Layer 6 of a small transformer language model trained on English Wikipedia (12 layers, counted from 0, width 64).
A neuron's activation on a vector x is SiLU(gate . x) times (in . x), where the dot is the dot product.

Input weights of the MLP neurons that the questions are about. A number n stands for n times 0.012.
n7 gate: -23 -37 11 4 -18 31 24 27 7 -20 2 -6 6 -29 4 11 47 -14 -63 26 -4 -16 15 1 -10 -6 13 -30 -4 -66 18 22 5 -23 7 16 -2 -28 24 14 -26 -31 -30 -38 -28 5 3 -14 20 -24 -17 -37 -12 16 6 -5 -28 43 28 -4 3 14 -8 18
n9 gate: 14 40 -3 10 32 0 19 -38 4 -50 1 12 4 14 -25 -2 15 -47 30 -6 10 -6 -20 20 -5 6 -11 1 -17 14 19 -6 -29 -16 -34 18 18 23 15 -12 -3 -2 -6 16 20 -53 54 -17 -21 23 40 -22 -7 24 -5 -4 60 -13 3 12 -33 -2 -42 -7
n12 gate: -27 -12 16 21 -9 -31 -46 47 7 -28 -27 -26 3 22 -25 -15 -8 -18 10 16 -23 -64 -20 -14 -3 2 5 28 -47 10 11 7 17 -46 -44 46 -16 5 50 3 -4 -5 50 -10 -22 -48 -10 -4 35 -7 7 31 15 34 6 14 9 -34 -23 -1 25 -24 -42 -46
n13 gate: -4 -26 5 -34 39 -5 -67 -7 25 -23 39 -6 -34 -20 10 51 -35 1 -13 17 -14 27 18 -4 -15 -44 -9 -1 4 -24 2 9 1 15 17 10 -9 -24 -39 20 -67 12 -5 10 14 14 -6 -20 11 1 -5 -32 9 12 -5 -3 -13 15 16 -37 14 -14 23 -8
n19 gate: -8 4 -6 -11 -32 8 -32 23 21 22 -18 0 -24 -19 28 -2 -21 14 -13 3 26 -25 -34 28 -3 39 33 -17 -16 -1 -2 -1 -9 -15 9 22 -5 -29 27 12 19 -15 -5 -19 -17 6 13 -39 -7 -12 -12 25 14 13 -18 -38 4 14 26 -31 21 -48 -16 -25
n25 gate: -21 6 45 -26 30 12 -24 -14 21 -4 4 12 13 -43 -7 -7 45 -16 -31 60 20 4 24 44 6 26 16 14 -15 -19 18 -27 -25 43 6 42 5 -26 9 -19 -21 -11 -51 0 -12 11 -9 8 9 -35 -69 -34 21 -41 -33 -6 -27 -12 6 -7 -12 -29 -27 -9
n29 gate: 68 -36 -38 -32 -10 -2 7 -16 -22 -21 -18 8 38 14 -16 7 7 59 12 11 -21 24 -26 19 2 -12 7 34 -46 -18 57 0 8 43 20 32 8 -4 -12 28 -7 -7 -23 25 9 28 4 -24 -2 -15 34 -5 -9 15 21 9 -18 -8 22 15 26 -4 -45 -18
n36 gate: -15 14 11 -6 23 19 -39 2 38 -25 -40 42 8 -18 10 -7 7 -43 18 -3 12 -7 18 -13 -23 13 -29 -20 -9 2 27 6 27 -7 -28 0 10 -11 1 -3 -6 -4 17 -26 1 12 21 -8 40 -18 11 -17 -9 45 -6 17 25 8 -4 -4 -1 39 -20 22
n40 gate: 78 -10 6 8 -21 -16 3 9 -1 -21 -10 5 -54 37 0 10 -22 -11 -66 24 3 -5 -2 -18 -22 7 29 30 23 -36 -15 -10 -8 4 -10 48 31 -3 -8 -6 -36 23 12 -22 -29 19 7 -20 29 17 -7 18 -5 -16 -3 -16 22 28 37 26 -27 13 6 -18
n41 gate: -18 5 39 19 3 3 27 54 20 32 -46 12 -22 -46 -29 -37 -21 -14 13 25 11 7 41 -16 -10 40 -2 -9 16 -1 -13 3 2 -3 19 57 -36 10 33 36 -27 -22 -5 -3 3 1 32 -19 -9 21 -6 24 22 4 -33 21 47 18 -8 1 -6 7 -12 -30
n42 gate: 32 -2 20 -3 79 4 8 -8 27 -8 1 -12 -9 -2 -5 13 -56 25 -5 -11 21 -25 -4 16 28 -6 -3 34 24 8 -34 -8 -17 4 -8 31 0 -8 -21 -4 -8 3 -34 16 1 20 2 14 18 40 33 -38 -20 14 -7 59 -38 17 4 20 45 20 -2 -6
n48 gate: 19 -25 37 20 -11 11 -13 -8 6 17 -10 -25 -12 -30 6 -39 7 -21 20 -32 2 4 -12 -15 17 13 -20 -17 7 0 -23 -27 -7 6 -1 28 -6 25 16 16 -11 -7 24 -30 -3 -28 11 18 31 -13 -12 -23 12 -19 -4 -21 21 -33 42 17 34 39 33 20
n54 gate: -7 -15 3 -3 5 18 0 19 -14 -9 21 8 19 -54 -6 24 -15 -19 17 -48 64 1 36 2 -10 17 -29 -41 8 -9 -17 -6 -2 6 -23 -4 -5 3 51 7 40 -15 7 -3 -1 22 -5 -27 -13 3 -29 30 -4 16 -33 -12 21 8 22 -8 -31 -32 -30 52
n56 gate: 10 -1 -5 6 4 -35 -34 -11 28 -7 -20 -23 -11 -50 27 -16 -8 -8 16 6 58 -8 -9 29 -7 56 -27 24 -28 8 6 14 -14 -8 0 12 -7 -12 -2 4 5 -11 40 -23 10 3 -36 40 14 15 -34 40 25 21 14 50 10 18 -2 7 -26 9 -14 23
n58 gate: 2 0 75 6 -15 15 -6 28 -6 -45 5 10 -2 -17 -25 38 -38 -31 -16 4 -2 -19 -16 -49 17 -11 10 -42 -44 -21 1 19 6 -5 15 14 19 42 19 -20 10 -43 -20 -31 -17 14 31 -14 -16 -9 7 -39 -50 1 14 -11 -3 -9 15 -3 -10 41 13 6
n60 gate: 17 27 -2 -9 -21 67 0 1 3 16 -4 11 -14 -47 -13 18 -36 22 -1 5 29 -6 2 -16 -42 22 -6 -45 -4 32 -17 -22 18 -34 30 26 -10 3 -9 17 -35 -6 -14 -9 7 -4 -27 40 41 -21 -7 7 3 -29 35 41 -8 -28 20 -44 -44 6 0 1
n64 gate: -14 29 -48 2 63 -26 -16 10 62 -18 -8 -9 -1 -16 -37 36 -8 -4 -30 -18 7 6 -4 -38 17 -7 18 -3 -25 -19 -1 -32 -7 5 -10 -13 12 18 -20 0 30 19 18 7 6 -2 28 -15 -22 22 11 4 -1 14 48 6 29 0 -6 16 -23 12 -34 10
n65 gate: 28 17 -2 -22 7 47 18 6 -21 30 37 -61 15 -31 11 -2 -27 57 12 15 17 37 32 -12 -10 -25 8 -6 13 -31 -20 -42 2 17 12 6 8 94 -48 -15 3 37 -16 -2 16 1 20 25 -18 -5 -16 -15 4 -43 11 13 3 9 -5 12 4 3 -24 -12
n79 gate: 6 30 5 29 35 40 -8 22 34 26 -6 20 -39 -53 -21 -8 -4 24 3 42 9 3 -23 14 -55 27 0 -21 -23 22 5 8 26 -25 -21 31 6 -15 18 1 -16 -30 1 22 -22 13 8 16 4 -11 -28 19 27 -12 35 2 -20 11 -5 57 -14 18 10 15
n80 gate: -29 -16 42 16 -32 -33 17 -23 -28 -13 -3 -1 70 19 -10 -9 21 22 -7 -12 13 6 -25 -15 22 26 12 -5 30 55 -14 17 2 -14 -10 -4 14 14 -21 32 -58 14 13 12 -14 -10 -18 -45 19 51 0 -10 31 29 0 -21 -1 14 -34 10 35 -6 -8 12
n86 gate: 14 52 -25 39 -6 29 -31 -20 8 -7 -29 -1 58 -20 -20 -2 -21 14 -14 -24 -49 39 -17 17 52 36 -38 14 -5 25 -26 19 -34 15 -1 -2 45 11 -1 -1 28 -36 -7 13 9 5 -6 2 -4 -55 15 13 -32 -15 -12 -18 21 -1 -1 28 -2 24 33 -2
n87 gate: -22 3 -15 -12 -23 -21 42 35 11 -24 -31 -10 -8 9 -24 5 -35 -11 41 5 -21 -14 13 -3 -50 12 -19 -53 -42 -12 35 -1 -31 -24 4 21 -43 49 -2 23 -48 -3 -14 14 21 -62 61 -52 23 3 11 -91 -32 7 -51 -47 55 13 25 -51 2 42 -39 -13
n88 gate: -8 -17 -19 -5 2 3 -7 -33 39 5 -12 12 15 24 27 17 7 24 -6 -6 -8 -44 -39 3 -34 3 -19 25 -1 -27 -30 -1 27 22 -3 12 -1 3 -19 -8 -1 35 -6 33 4 2 58 -14 51 -6 41 -15 16 -2 8 40 2 -48 -19 10 -21 -4 -9 23
n89 gate: -38 48 11 9 -23 43 -28 5 16 -28 -17 22 -4 -13 32 -35 24 28 30 0 26 18 29 -18 -21 7 -1 32 38 -38 -8 14 -26 -9 -19 -17 -4 11 57 -18 -34 -12 1 -19 23 -18 36 31 8 26 11 -8 -43 1 -61 -11 -4 11 -14 24 -38 6 -3 -29
n96 gate: 30 -4 1 8 4 6 -8 2 28 -23 28 26 -18 -9 1 52 6 -54 13 26 1 36 45 -37 -12 3 -3 -13 -36 19 41 13 30 24 23 16 39 14 -2 -1 -27 14 35 28 12 10 23 10 -28 -49 -4 -4 18 18 -14 -56 -27 -25 19 1 6 3 31 20
n109 gate: -22 3 1 14 -66 27 -33 -24 19 31 3 -20 -16 8 -12 5 -7 -4 7 18 29 -16 44 31 5 1 -2 31 -34 -52 -11 23 20 -15 -11 16 -14 11 8 4 6 -14 -3 -21 -27 11 60 -12 -11 -30 -20 19 -2 24 -31 6 -4 -34 -10 -9 38 -35 19 -8
n124 gate: 24 -36 -1 20 15 27 11 35 11 16 37 -16 -21 -35 5 35 -7 -13 13 17 16 -41 5 -27 -25 19 -14 20 -28 17 10 44 51 -8 17 5 -29 1 -6 35 39 27 8 0 19 -20 35 32 35 9 -26 16 4 -59 -9 33 12 14 -13 -22 40 -2 -12 -46
n125 gate: -26 -29 0 5 -37 -3 -26 2 1 -13 -12 -22 27 -4 -26 24 8 -7 -7 -28 22 -27 34 -9 -1 -7 4 19 -8 -22 -5 0 -57 -23 14 24 2 -12 24 9 -25 7 -23 48 -22 -28 -17 17 -21 31 23 2 3 -7 -4 -18 21 6 6 -2 -28 -14 22 -5
n7 in: 0 2 6 -16 -27 7 28 30 20 12 -49 -17 8 3 -2 -30 -1 -50 22 46 16 -21 -13 -10 -4 -24 21 -7 -37 -10 -6 -4 -20 -19 39 31 -35 49 -4 19 28 10 -27 1 -27 22 12 2 -61 14 -13 -10 -14 -14 6 9 38 42 -3 -48 23 -41 24 7
n9 in: -37 -2 50 -6 12 23 2 15 49 19 43 -20 -5 20 6 24 -63 -27 23 9 1 41 10 -20 33 -11 -43 -8 -24 -12 21 -8 9 -36 25 -20 -32 3 17 -13 0 -41 -5 -4 -5 -9 10 -30 -16 29 36 -25 4 14 -36 -6 49 -4 -2 -25 -3 27 5 -41
n12 in: -37 -25 -16 -11 12 -18 -59 16 -23 11 -12 -34 -38 44 -52 -35 20 -59 -11 -16 12 -17 -20 26 -8 -43 21 -10 -30 -9 -6 40 -14 -14 -6 5 -5 2 6 10 -18 -47 0 34 -18 -6 44 -27 -8 20 4 -20 10 48 -13 -2 0 -29 -29 17 43 -35 -20 -14
n13 in: 5 11 11 38 23 -2 17 6 -14 -31 -24 13 19 41 2 28 11 -9 -14 33 15 17 23 27 -23 -26 34 -74 11 -56 -1 16 26 -52 -6 -1 -35 15 -17 -5 -24 23 -23 20 -7 22 -39 2 5 5 39 12 -48 -15 -7 41 -31 2 0 -14 8 48 -12 -12
n19 in: -9 -12 -7 -39 -3 14 -23 7 -14 8 -15 -11 17 -10 8 -9 -2 0 -62 26 -38 -44 -15 61 23 -25 -20 4 2 -7 -6 17 -20 20 16 21 -35 -22 2 9 43 -7 -19 2 -29 -13 -22 -3 -4 2 -14 34 23 -26 -33 -16 0 14 -41 -4 35 -42 8 31
n25 in: 8 -2 23 6 -2 23 28 -22 20 10 -9 8 -41 13 14 -20 32 5 13 2 37 -18 -54 18 -9 -42 51 35 -28 47 -44 14 21 7 11 32 25 -24 4 7 -7 37 -11 -6 2 4 -11 46 12 23 -18 -7 -12 -9 -32 32 -74 2 41 11 10 -16 -10 -15
n29 in: 2 6 -12 -25 22 4 -31 -4 -7 -11 -12 -8 34 -38 -14 31 -18 -14 7 30 15 23 31 18 -22 -29 -9 19 -19 29 -36 49 19 21 17 -14 13 -2 -14 -58 6 -23 38 -10 27 3 -38 -42 -22 42 18 25 0 1 -13 47 5 6 9 -30 -20 -2 -16 4
n36 in: -11 17 2 -22 8 4 -12 14 29 -26 1 12 -28 29 -36 22 3 -14 41 -3 21 -14 -20 -9 -52 -4 -3 -21 -31 12 41 -23 -16 -13 -1 5 -15 17 13 12 5 13 5 -29 12 -10 -17 -9 23 -6 14 31 -22 4 35 13 19 19 8 -3 2 16 17 -9
n40 in: 0 -18 32 -33 -19 15 15 -3 -15 7 -46 12 11 6 32 18 -3 -22 -17 21 -23 11 8 14 -1 -1 -31 -19 16 56 24 15 -3 34 -27 -31 -29 -32 -13 3 -2 -17 -6 24 -34 -15 -19 -15 24 41 -19 24 26 -39 -4 7 10 23 9 35 -2 -29 -54 -9
n41 in: 53 -4 15 -18 17 -12 -51 -57 -17 9 31 55 19 18 31 25 47 -21 -38 -14 -22 -24 -13 63 12 10 24 -32 -11 34 26 -14 -48 24 31 -11 -3 -19 -1 -36 34 -9 45 13 -2 -8 -28 4 2 10 -2 8 -7 -1 20 56 17 14 30 32 -20 25 22 13
n42 in: -5 18 45 -9 6 0 1 -11 -13 15 -15 8 7 -50 -30 32 -3 -15 -32 -10 -15 -25 -5 32 -16 12 -17 53 27 -26 -11 -36 -22 -48 -23 14 39 -20 0 -5 4 -17 18 29 18 8 -45 32 7 -49 -30 -7 44 -53 -2 31 -29 -16 37 -15 43 -21 14 -10
n48 in: 6 -27 7 -14 11 -12 7 -54 2 3 8 -25 -14 -60 4 49 -26 3 -45 -9 2 47 20 7 1 -10 -19 -14 -21 -6 4 31 46 16 -2 4 17 -44 -50 2 -10 -20 21 -7 13 34 28 14 29 6 -3 29 -7 47 -12 -9 -41 27 -2 -36 -13 -2 -17 -17
n54 in: 15 -8 7 18 -14 27 37 38 -35 -1 5 43 2 5 2 -11 -36 0 24 -2 -10 26 -27 42 39 -7 -13 -7 25 9 9 -14 -14 47 0 -24 23 -25 -20 1 11 -18 -68 -11 11 8 20 2 17 -34 2 -11 -37 32 -26 -6 -35 -38 -11 -15 19 10 -5 3
n56 in: 9 9 16 -61 -7 -24 -8 -40 5 -36 8 -23 20 -36 -25 -18 -32 -32 35 -39 21 -44 -27 6 -24 -19 -12 42 16 -2 -19 -20 14 -4 -2 37 -18 0 45 -40 21 25 -14 -1 8 -13 32 38 9 11 -17 -15 -8 -20 -25 12 -22 29 18 16 20 13 31 17
n58 in: 6 -47 37 0 45 -19 26 18 15 -41 18 -16 4 -41 -6 18 -14 -6 -9 -47 -41 -2 -9 -9 6 -33 7 24 -29 -28 6 -26 11 7 18 -14 27 -36 -23 1 -19 29 -43 17 -4 -26 -46 27 -29 -1 9 5 -42 5 -12 19 4 9 29 -5 55 -2 -42 33
n60 in: -30 -13 -9 52 -28 -31 18 -15 17 17 -7 10 -3 -32 17 4 -16 -11 21 -5 -42 16 6 -24 27 34 -24 23 31 -27 -12 13 -29 38 62 -5 43 7 37 -26 17 -41 14 -1 4 11 18 13 1 -30 -4 -31 2 17 41 31 16 -5 -16 -18 42 28 1 -18
n64 in: -22 4 7 -3 -22 10 -45 16 47 0 -7 -13 29 28 -12 -36 -9 0 27 -37 33 -46 6 14 1 39 -5 39 -5 -27 -17 27 8 -27 5 -5 6 29 -36 43 21 4 19 6 -15 -7 18 -9 18 -8 4 16 -61 26 1 -15 3 12 26 8 15 9 9 37
n65 in: -39 -1 -24 -23 -2 -33 -10 -40 5 21 26 -14 10 -26 -30 -1 45 -19 -1 18 7 -14 -8 -22 -12 -42 25 1 34 7 -7 13 -10 7 36 -2 -51 10 29 9 -24 18 6 61 -61 -66 35 20 -16 21 -1 26 11 -28 0 -23 -34 44 -12 7 27 -15 30 45
n79 in: 19 6 7 -1 -4 54 -28 29 27 20 9 36 37 13 2 -12 9 -37 -21 -40 -20 3 20 6 42 7 -38 -14 -32 18 14 36 34 18 46 22 -4 -34 -51 3 -4 -13 8 27 2 28 -17 7 -20 -30 -9 36 25 -19 1 -16 -23 -15 -8 -33 -12 14 -43 -10
n80 in: 18 -28 17 0 -26 49 -14 -43 64 36 3 -5 5 13 2 -13 -1 0 -33 36 -11 3 24 12 -28 -28 -16 3 -26 11 41 16 -10 19 -27 -11 -18 13 -9 -5 9 17 31 -23 -1 19 -27 -21 9 26 -25 -11 16 -16 8 -35 4 1 37 0 2 21 0 -39
n86 in: -17 -19 -10 44 -8 19 -74 5 6 13 -73 -37 -11 17 17 -14 2 66 0 27 23 28 -1 37 15 48 1 17 -21 -5 -32 -16 26 2 -50 1 39 30 21 17 8 -8 -9 -4 -24 -58 -21 9 10 -15 14 1 -16 -29 8 0 -18 22 -6 -15 -32 -28 4 -6
n87 in: -16 -20 -17 3 -10 -69 -4 28 6 -30 17 -1 -13 -21 -76 36 -58 -1 68 52 -7 15 -12 -15 -31 1 -3 -39 -37 -15 39 -45 -59 -38 30 7 -61 -5 -5 21 -28 -23 26 -36 33 -39 51 -65 -26 -1 4 -64 -17 28 -1 1 65 1 28 -74 1 58 -7 -25
n88 in: 26 -18 -9 11 -5 10 23 -57 -44 -6 20 15 -11 30 -10 -10 -7 50 -7 -4 -17 16 4 -6 21 -24 16 21 18 -47 -21 -32 15 61 13 -20 -11 -6 -6 46 2 21 -34 -5 -25 -29 -57 3 3 21 32 21 -47 -15 31 -31 24 18 -25 -1 17 -34 34 8
n89 in: -26 -6 -9 -46 12 -3 -3 -53 -13 17 -3 4 38 -1 -31 -21 -67 -11 7 -10 -27 -14 19 6 30 -11 8 25 4 42 -2 3 -15 46 -27 5 5 -17 4 -31 12 -3 -21 25 -5 15 -37 -28 28 -33 -42 3 32 22 2 31 -20 5 21 -25 20 -35 -6 -18
n96 in: 15 5 -18 -15 4 12 -23 59 11 -16 8 -17 0 20 -30 2 -3 1 -62 -25 -16 43 -26 1 -7 -25 19 -12 -20 -2 7 -2 31 -28 22 -8 22 -27 5 17 -18 37 34 -21 -14 -24 -38 13 30 -19 -26 16 -5 8 -24 -32 -60 17 -3 8 -10 -16 25 -17
n109 in: -39 -5 10 4 -31 -21 -45 48 -14 -37 14 20 12 46 -17 -25 27 5 7 27 -44 -24 16 57 -12 28 15 14 -66 17 17 -8 43 41 27 15 1 8 7 -3 49 10 -29 -14 -27 -60 1 -19 9 -52 -19 21 0 -5 -31 -5 -13 -40 34 13 7 -13 -8 48
n124 in: 46 -18 23 4 19 16 1 -1 10 -62 40 13 4 -18 6 6 9 9 -3 19 17 35 52 -52 14 18 -35 -36 22 -30 -10 29 -39 28 -30 -11 -9 -35 -12 1 24 51 8 2 18 16 -18 12 -10 -44 11 30 31 40 9 -40 17 -23 -42 8 -4 21 36 1
n125 in: -22 -38 2 -11 -43 30 3 28 -8 13 -29 -13 -10 -1 -1 -30 -10 -21 -36 16 14 -11 10 8 11 -6 29 -2 -20 -25 14 -1 -2 34 3 -2 22 -10 8 -41 -62 36 -14 18 37 -35 10 -39 -37 14 -12 -15 -15 -27 -3 1 -23 -21 16 10 -22 -9 2 -15

Each question shows a token from some text and the vector x that enters the MLP there. A number n stands for n times 0.14.

"ab": -13 -28 -11 -41 12 12 12 -27 -22 36 -36 -4 -44 5 -13 16 -6 -19 17 21 -10 14 -21 -23 -9 -2 -33 10 9 29 -6 19 18 -45 -11 9 36 -33 -34 -30 28 26 10 15 -9 -19 -15 -32 13 -12 20 25 -33 28 -31 -40 1 17 13 34 -18 40 16 15
Which neuron fires most, and how strongly? n40, at about 52

"ially": -35 0 -12 18 14 -6 4 -26 -25 36 -8 -33 -32 -46 12 6 16 -36 24 15 0 -21 -30 -9 20 35 -14 -12 4 25 20 -18 -15 -20 32 25 13 -11 8 -33 12 52 -11 -7 5 -7 -5 -23 -22 -1 -38 11 -5 24 -18 1 14 2 15 8 3 -9 -2 1
The three highest activations, in order: n56, n25, n41

" to": -28 -29 23 -11 13 33 34 -40 9 12 19 -24 -19 -22 -21 6 -1 -8 23 17 14 -36 -13 11 15 37 -7 35 8 3 8 -53 -28 -36 44 -2 36 -43 -23 -7 -2 57 -1 19 27 -13 -11 -14 -24 -27 -37 23 -37 9 -19 15 12 19 4 -9 -1 -19 4 -24
Which of these neurons fires most? n25

"ra": -46 -19 13 -23 -5 16 -12 -4 -41 55 9 -12 -38 0 -7 18 -1 -1 -1 10 -13 -26 9 2 45 8 -25 -6 -22 1 10 -8 14 -13 9 22 33 -8 -4 8 4 40 -2 10 -9 6 17 9 -11 6 -14 -2 -33 34 20 -24 24 -10 2 38 28 4 -8 16
The three highest activations, in order: n109, n12, n58

" |": 12 8 -22 -16 16 35 -33 -6 -1 -23 -48 -32 -10 20 -2 0 24 31 18 17 -3 -68 -1 13 21 1 15 0 11 2 10 25 30 -14 -11 8 29 -47 10 2 1 10 -26 33 -9 -7 -21 -5 -30 23 -42 21 -29 13 -4 -29 15 -3 17 -4 -17 14 -13 -16
The three highest activations, in order: n19, n125, n12

"it": -4 -31 6 -33 -5 -3 28 -2 -20 38 -20 0 -29 1 -25 23 3 -18 19 36 -37 1 -14 3 -32 5 -35 -2 18 24 -8 15 -14 -12 17 -1 22 -4 -1 -42 22 59 -23 16 2 3 -5 -16 -5 -18 28 42 -12 6 -21 -38 5 -6 -10 -7 -41 16 10 -7
Which of these neurons fires most? n40

"1": 4 -25 10 9 38 13 -15 -25 -13 41 -29 -20 -3 25 -3 18 25 2 15 24 -22 -27 8 11 18 -19 -21 -11 20 7 22 12 24 -4 -11 -6 28 -2 -6 -16 11 38 -2 35 7 -25 -10 -22 -37 14 -68 -1 -11 2 0 -22 13 16 -10 -10 0 7 -1 20
Which of these neurons fires most? n80

"14": 18 -24 -4 -8 37 35 13 2 -20 5 -26 -16 5 50 -2 0 8 7 14 12 -28 -13 -11 -20 -3 8 -32 8 16 -9 3 5 22 -16 6 -5 22 6 -9 -30 -5 28 -3 24 23 -30 -2 -32 -35 19 -61 -15 -10 -15 -13 -28 6 -12 -2 -26 -7 -1 -12 16
Which of these neurons fires most? n80

"ted": -34 -4 -23 6 -1 1 -9 -15 -26 22 -28 -16 -31 -28 -9 12 -4 -8 18 10 -25 -21 -25 7 3 26 -28 -11 -6 1 40 -19 -14 -14 12 11 -7 -44 -24 -27 2 59 -30 16 0 17 -12 -8 -33 -4 -8 41 3 17 1 -10 29 11 -8 18 -8 -44 -2 -1
The two highest activations, in order: n19, n125

"9": 10 -37 2 4 39 30 4 3 -37 -7 -33 6 -3 37 -4 24 28 -11 23 7 -9 -30 -13 -26 2 12 -8 -7 -1 1 -3 23 33 -16 26 -12 28 -2 -29 -22 -7 27 -2 35 7 -23 -2 -19 -18 15 -50 -15 -13 -6 -14 -29 14 3 5 -27 5 6 -21 9
Which of these neurons fires most? n58

"o": -22 -42 27 -43 0 11 15 -12 -12 51 -21 -7 -12 4 -19 8 41 -9 7 17 8 -31 -9 3 26 15 -21 -19 -4 -27 32 -17 5 -2 15 21 24 -8 12 -15 15 24 -35 -25 2 -12 24 -14 -15 -16 -19 37 -20 31 -11 -4 21 21 -32 18 24 -5 2 6
Which neuron fires most, and how strongly? n7, at about 130

" ": -9 -46 -23 -12 3 13 10 -15 -17 29 -20 28 -8 2 -21 21 26 43 27 60 -18 -62 -24 -21 17 26 -8 5 7 1 -2 6 4 -23 25 0 1 -13 -20 -24 15 1 -16 -6 43 -29 -26 27 -21 -10 -6 -3 -13 28 -41 -17 17 22 -6 -8 -31 20 24 -1
Which of these neurons fires most? n87

"es": -32 -28 9 -24 2 4 0 -4 -36 14 -9 -20 -28 -26 -28 5 35 -6 13 -8 -16 -22 -18 2 33 -7 -20 -23 17 5 25 11 4 -8 10 21 8 -23 11 -10 6 35 -3 34 0 10 7 -29 -27 -18 -2 19 -7 23 17 2 22 11 17 -1 8 -37 -3 -16
The two highest activations, in order: n12, n19

"ze": -4 -7 11 -19 -4 4 -12 -13 -70 -3 -15 3 -9 -13 -6 -20 30 -17 -2 10 -37 -22 -14 -34 11 41 -45 -36 -14 -5 22 -16 23 -14 -12 28 14 -15 -11 -5 17 39 -26 8 -1 13 6 -22 -13 -12 0 14 -7 20 0 -1 8 0 -26 11 -6 -7 7 -8
Which neuron fires most, and how strongly? n12, at about 15

" tri": -32 -38 0 -23 12 8 28 -47 15 40 -29 14 -53 -10 3 -17 13 -41 14 5 -3 0 -8 15 34 13 -41 -4 -10 23 -25 -16 13 -76 27 26 11 0 -30 -2 12 22 -32 18 -12 7 -15 7 -19 -35 0 22 -43 21 5 -12 52 33 -18 -13 -32 62 19 20
The two highest activations, in order: n9, n36

" Pal": -42 16 4 -57 1 38 -3 -2 -12 68 -4 0 -22 -4 -20 32 5 -12 27 29 33 -29 -12 -20 28 4 -45 -1 -13 -7 -3 -23 4 -21 -9 28 10 -5 -19 4 4 25 -8 3 -10 -11 -3 -8 12 32 -13 4 -13 48 -6 2 12 -13 35 7 -36 46 18 37
Which of these neurons fires most? n36

" call": -50 -20 -3 8 1 42 40 -19 -4 37 -28 -7 -13 -8 -35 -29 6 -5 35 10 22 20 -24 13 39 20 -54 -7 -7 14 19 -26 -20 -49 33 37 0 -39 -7 -26 24 36 6 27 -20 10 -23 10 16 -13 6 10 -25 6 7 -18 27 18 -20 -7 -9 22 34 -3
The three highest activations, in order: n60, n79, n86

"en": -29 1 20 -44 -17 15 39 -15 -54 -8 -15 -9 -11 -24 -9 -3 34 3 19 22 -35 -25 -20 17 3 12 -32 -14 -23 21 40 2 0 -27 0 -6 28 -4 -23 -30 27 47 -14 31 -15 1 -15 -17 -24 2 12 -4 -6 26 7 -5 6 33 -14 -8 -13 -2 -23 -29
Which of these neurons fires most? n29

"od": -14 10 -25 -11 -22 4 7 8 -18 54 -15 2 -60 19 8 -19 31 20 18 -6 -17 13 -3 3 24 23 -41 -23 16 43 11 -8 -10 -46 27 -1 47 -27 3 -22 23 17 10 31 -2 0 -2 -29 -4 10 -24 8 -28 32 33 -35 3 -12 -7 14 -10 35 -12 -32
Which neuron fires most, and how strongly? n79, at about 37

" k": -37 -45 10 -15 2 37 15 -13 -11 32 -17 -15 -26 10 5 11 28 -21 14 20 11 -4 -23 -7 30 2 -29 13 -23 -29 -10 16 25 -38 4 13 6 -33 -11 -36 6 31 -43 30 17 5 -1 -16 11 -23 -1 0 -50 9 -26 31 -6 34 -7 -32 -41 60 22 20
Which of these neurons fires most? n7

" Gr": -33 19 -23 -47 4 36 0 -39 28 29 -9 8 -25 0 -46 23 -18 33 38 19 14 -14 -39 -52 28 -15 -17 -15 25 -20 -17 15 15 -60 19 -5 15 -5 -15 1 2 44 -22 -1 7 -3 -19 -3 10 36 7 3 -58 38 5 -24 17 11 13 2 -18 45 8 20
The two highest activations, in order: n64, n87

"N": -14 -20 10 -7 -2 7 -8 -25 -23 16 -1 -8 -41 1 -28 -7 35 -26 20 30 -20 -51 -3 -5 13 1 5 -30 -19 -6 -22 12 22 -20 5 -21 13 -36 -8 -23 16 -1 -38 47 5 -4 2 -20 -23 -33 -39 41 4 22 7 -18 16 0 3 5 1 -2 11 4
Which neuron fires most, and how strongly? n109, at about 130

"ah": -38 -18 30 -41 -18 12 2 4 -74 38 -8 -10 -42 2 -6 4 12 11 14 -21 3 -19 -2 -8 32 -7 -25 4 -1 4 14 2 27 -2 -27 12 34 -19 12 -37 -19 34 -2 30 -11 17 24 7 6 1 -24 11 -6 26 -4 -10 14 -11 24 -36 22 12 18 8
Which neuron fires most, and how strongly? n48, at about 41

"omin": -19 -20 -20 -22 -11 3 -17 -4 -25 8 -20 6 -39 -28 -10 6 33 10 42 -25 -27 -4 0 -20 23 29 -38 4 41 40 15 -5 5 -51 -14 3 25 -21 -10 -32 -9 26 -27 22 0 1 -43 3 5 6 8 37 -10 31 -2 -25 41 -29 -22 -24 -42 30 -15 -10
Which of these neurons fires most? n36

"duct": -7 1 -11 -9 3 -5 15 -10 -10 48 -9 4 -23 -5 -26 -8 23 10 29 43 -27 -10 4 -14 -11 32 -37 -21 20 22 4 -14 -22 -23 34 20 3 -22 -14 -27 17 44 -10 17 14 1 -21 -26 41 19 -16 19 6 13 12 -33 -5 -22 -30 32 -10 31 7 -5
The two highest activations, in order: n80, n60

"at": -2 -17 -11 -44 13 -16 13 -20 -12 35 -18 21 -34 2 -23 -15 32 4 61 36 -17 -13 -6 -14 16 29 -20 25 53 19 10 1 4 -1 17 5 31 -27 -10 -34 4 26 -40 0 43 -2 7 16 33 6 5 31 -13 17 -11 -11 13 14 -27 -9 12 19 5 -15
Which of these neurons fires most? n89

" G": -16 7 -10 -29 -4 84 8 -38 -23 20 -27 -20 2 3 -38 19 -5 -5 16 39 33 -31 -41 -29 21 -16 -39 -24 9 -30 3 8 11 -13 1 -1 0 -37 -16 8 -12 33 -13 3 26 2 9 -48 -15 -11 -1 -13 -5 36 -28 16 23 -6 7 3 -16 8 7 8
Which of these neurons fires most? n87

" s": -14 -25 -14 -15 -3 39 19 -11 12 21 -29 1 -13 11 -31 17 40 7 39 47 10 -22 -31 -46 43 15 -38 0 18 -17 1 11 0 -43 46 19 2 -20 -15 -2 47 33 -46 4 35 5 -20 2 0 -1 29 -28 -44 29 3 -12 22 28 -16 -12 -26 46 12 7
The two highest activations, in order: n87, n7

"ol": -41 -3 -5 -62 11 0 -14 15 -35 37 -26 -1 -38 19 -2 15 11 3 12 13 -7 -23 3 -17 12 0 -44 -17 0 20 -31 -30 5 -11 11 2 28 -1 31 -7 24 41 6 13 -5 0 32 -11 10 30 -31 21 -55 35 16 -31 4 -17 15 20 -31 21 -8 -4
Which of these neurons fires most? n64

"i": -27 -16 12 -59 -20 -10 4 7 -46 41 -20 0 -40 -19 -2 18 34 -15 -1 1 1 -33 -1 -11 13 7 -21 -12 26 9 7 9 11 -8 -15 11 20 -8 18 2 9 21 -29 1 -2 6 28 4 -21 -9 -21 26 -22 28 -12 -23 16 22 24 -19 5 -4 23 -27
Which of these neurons fires most? n19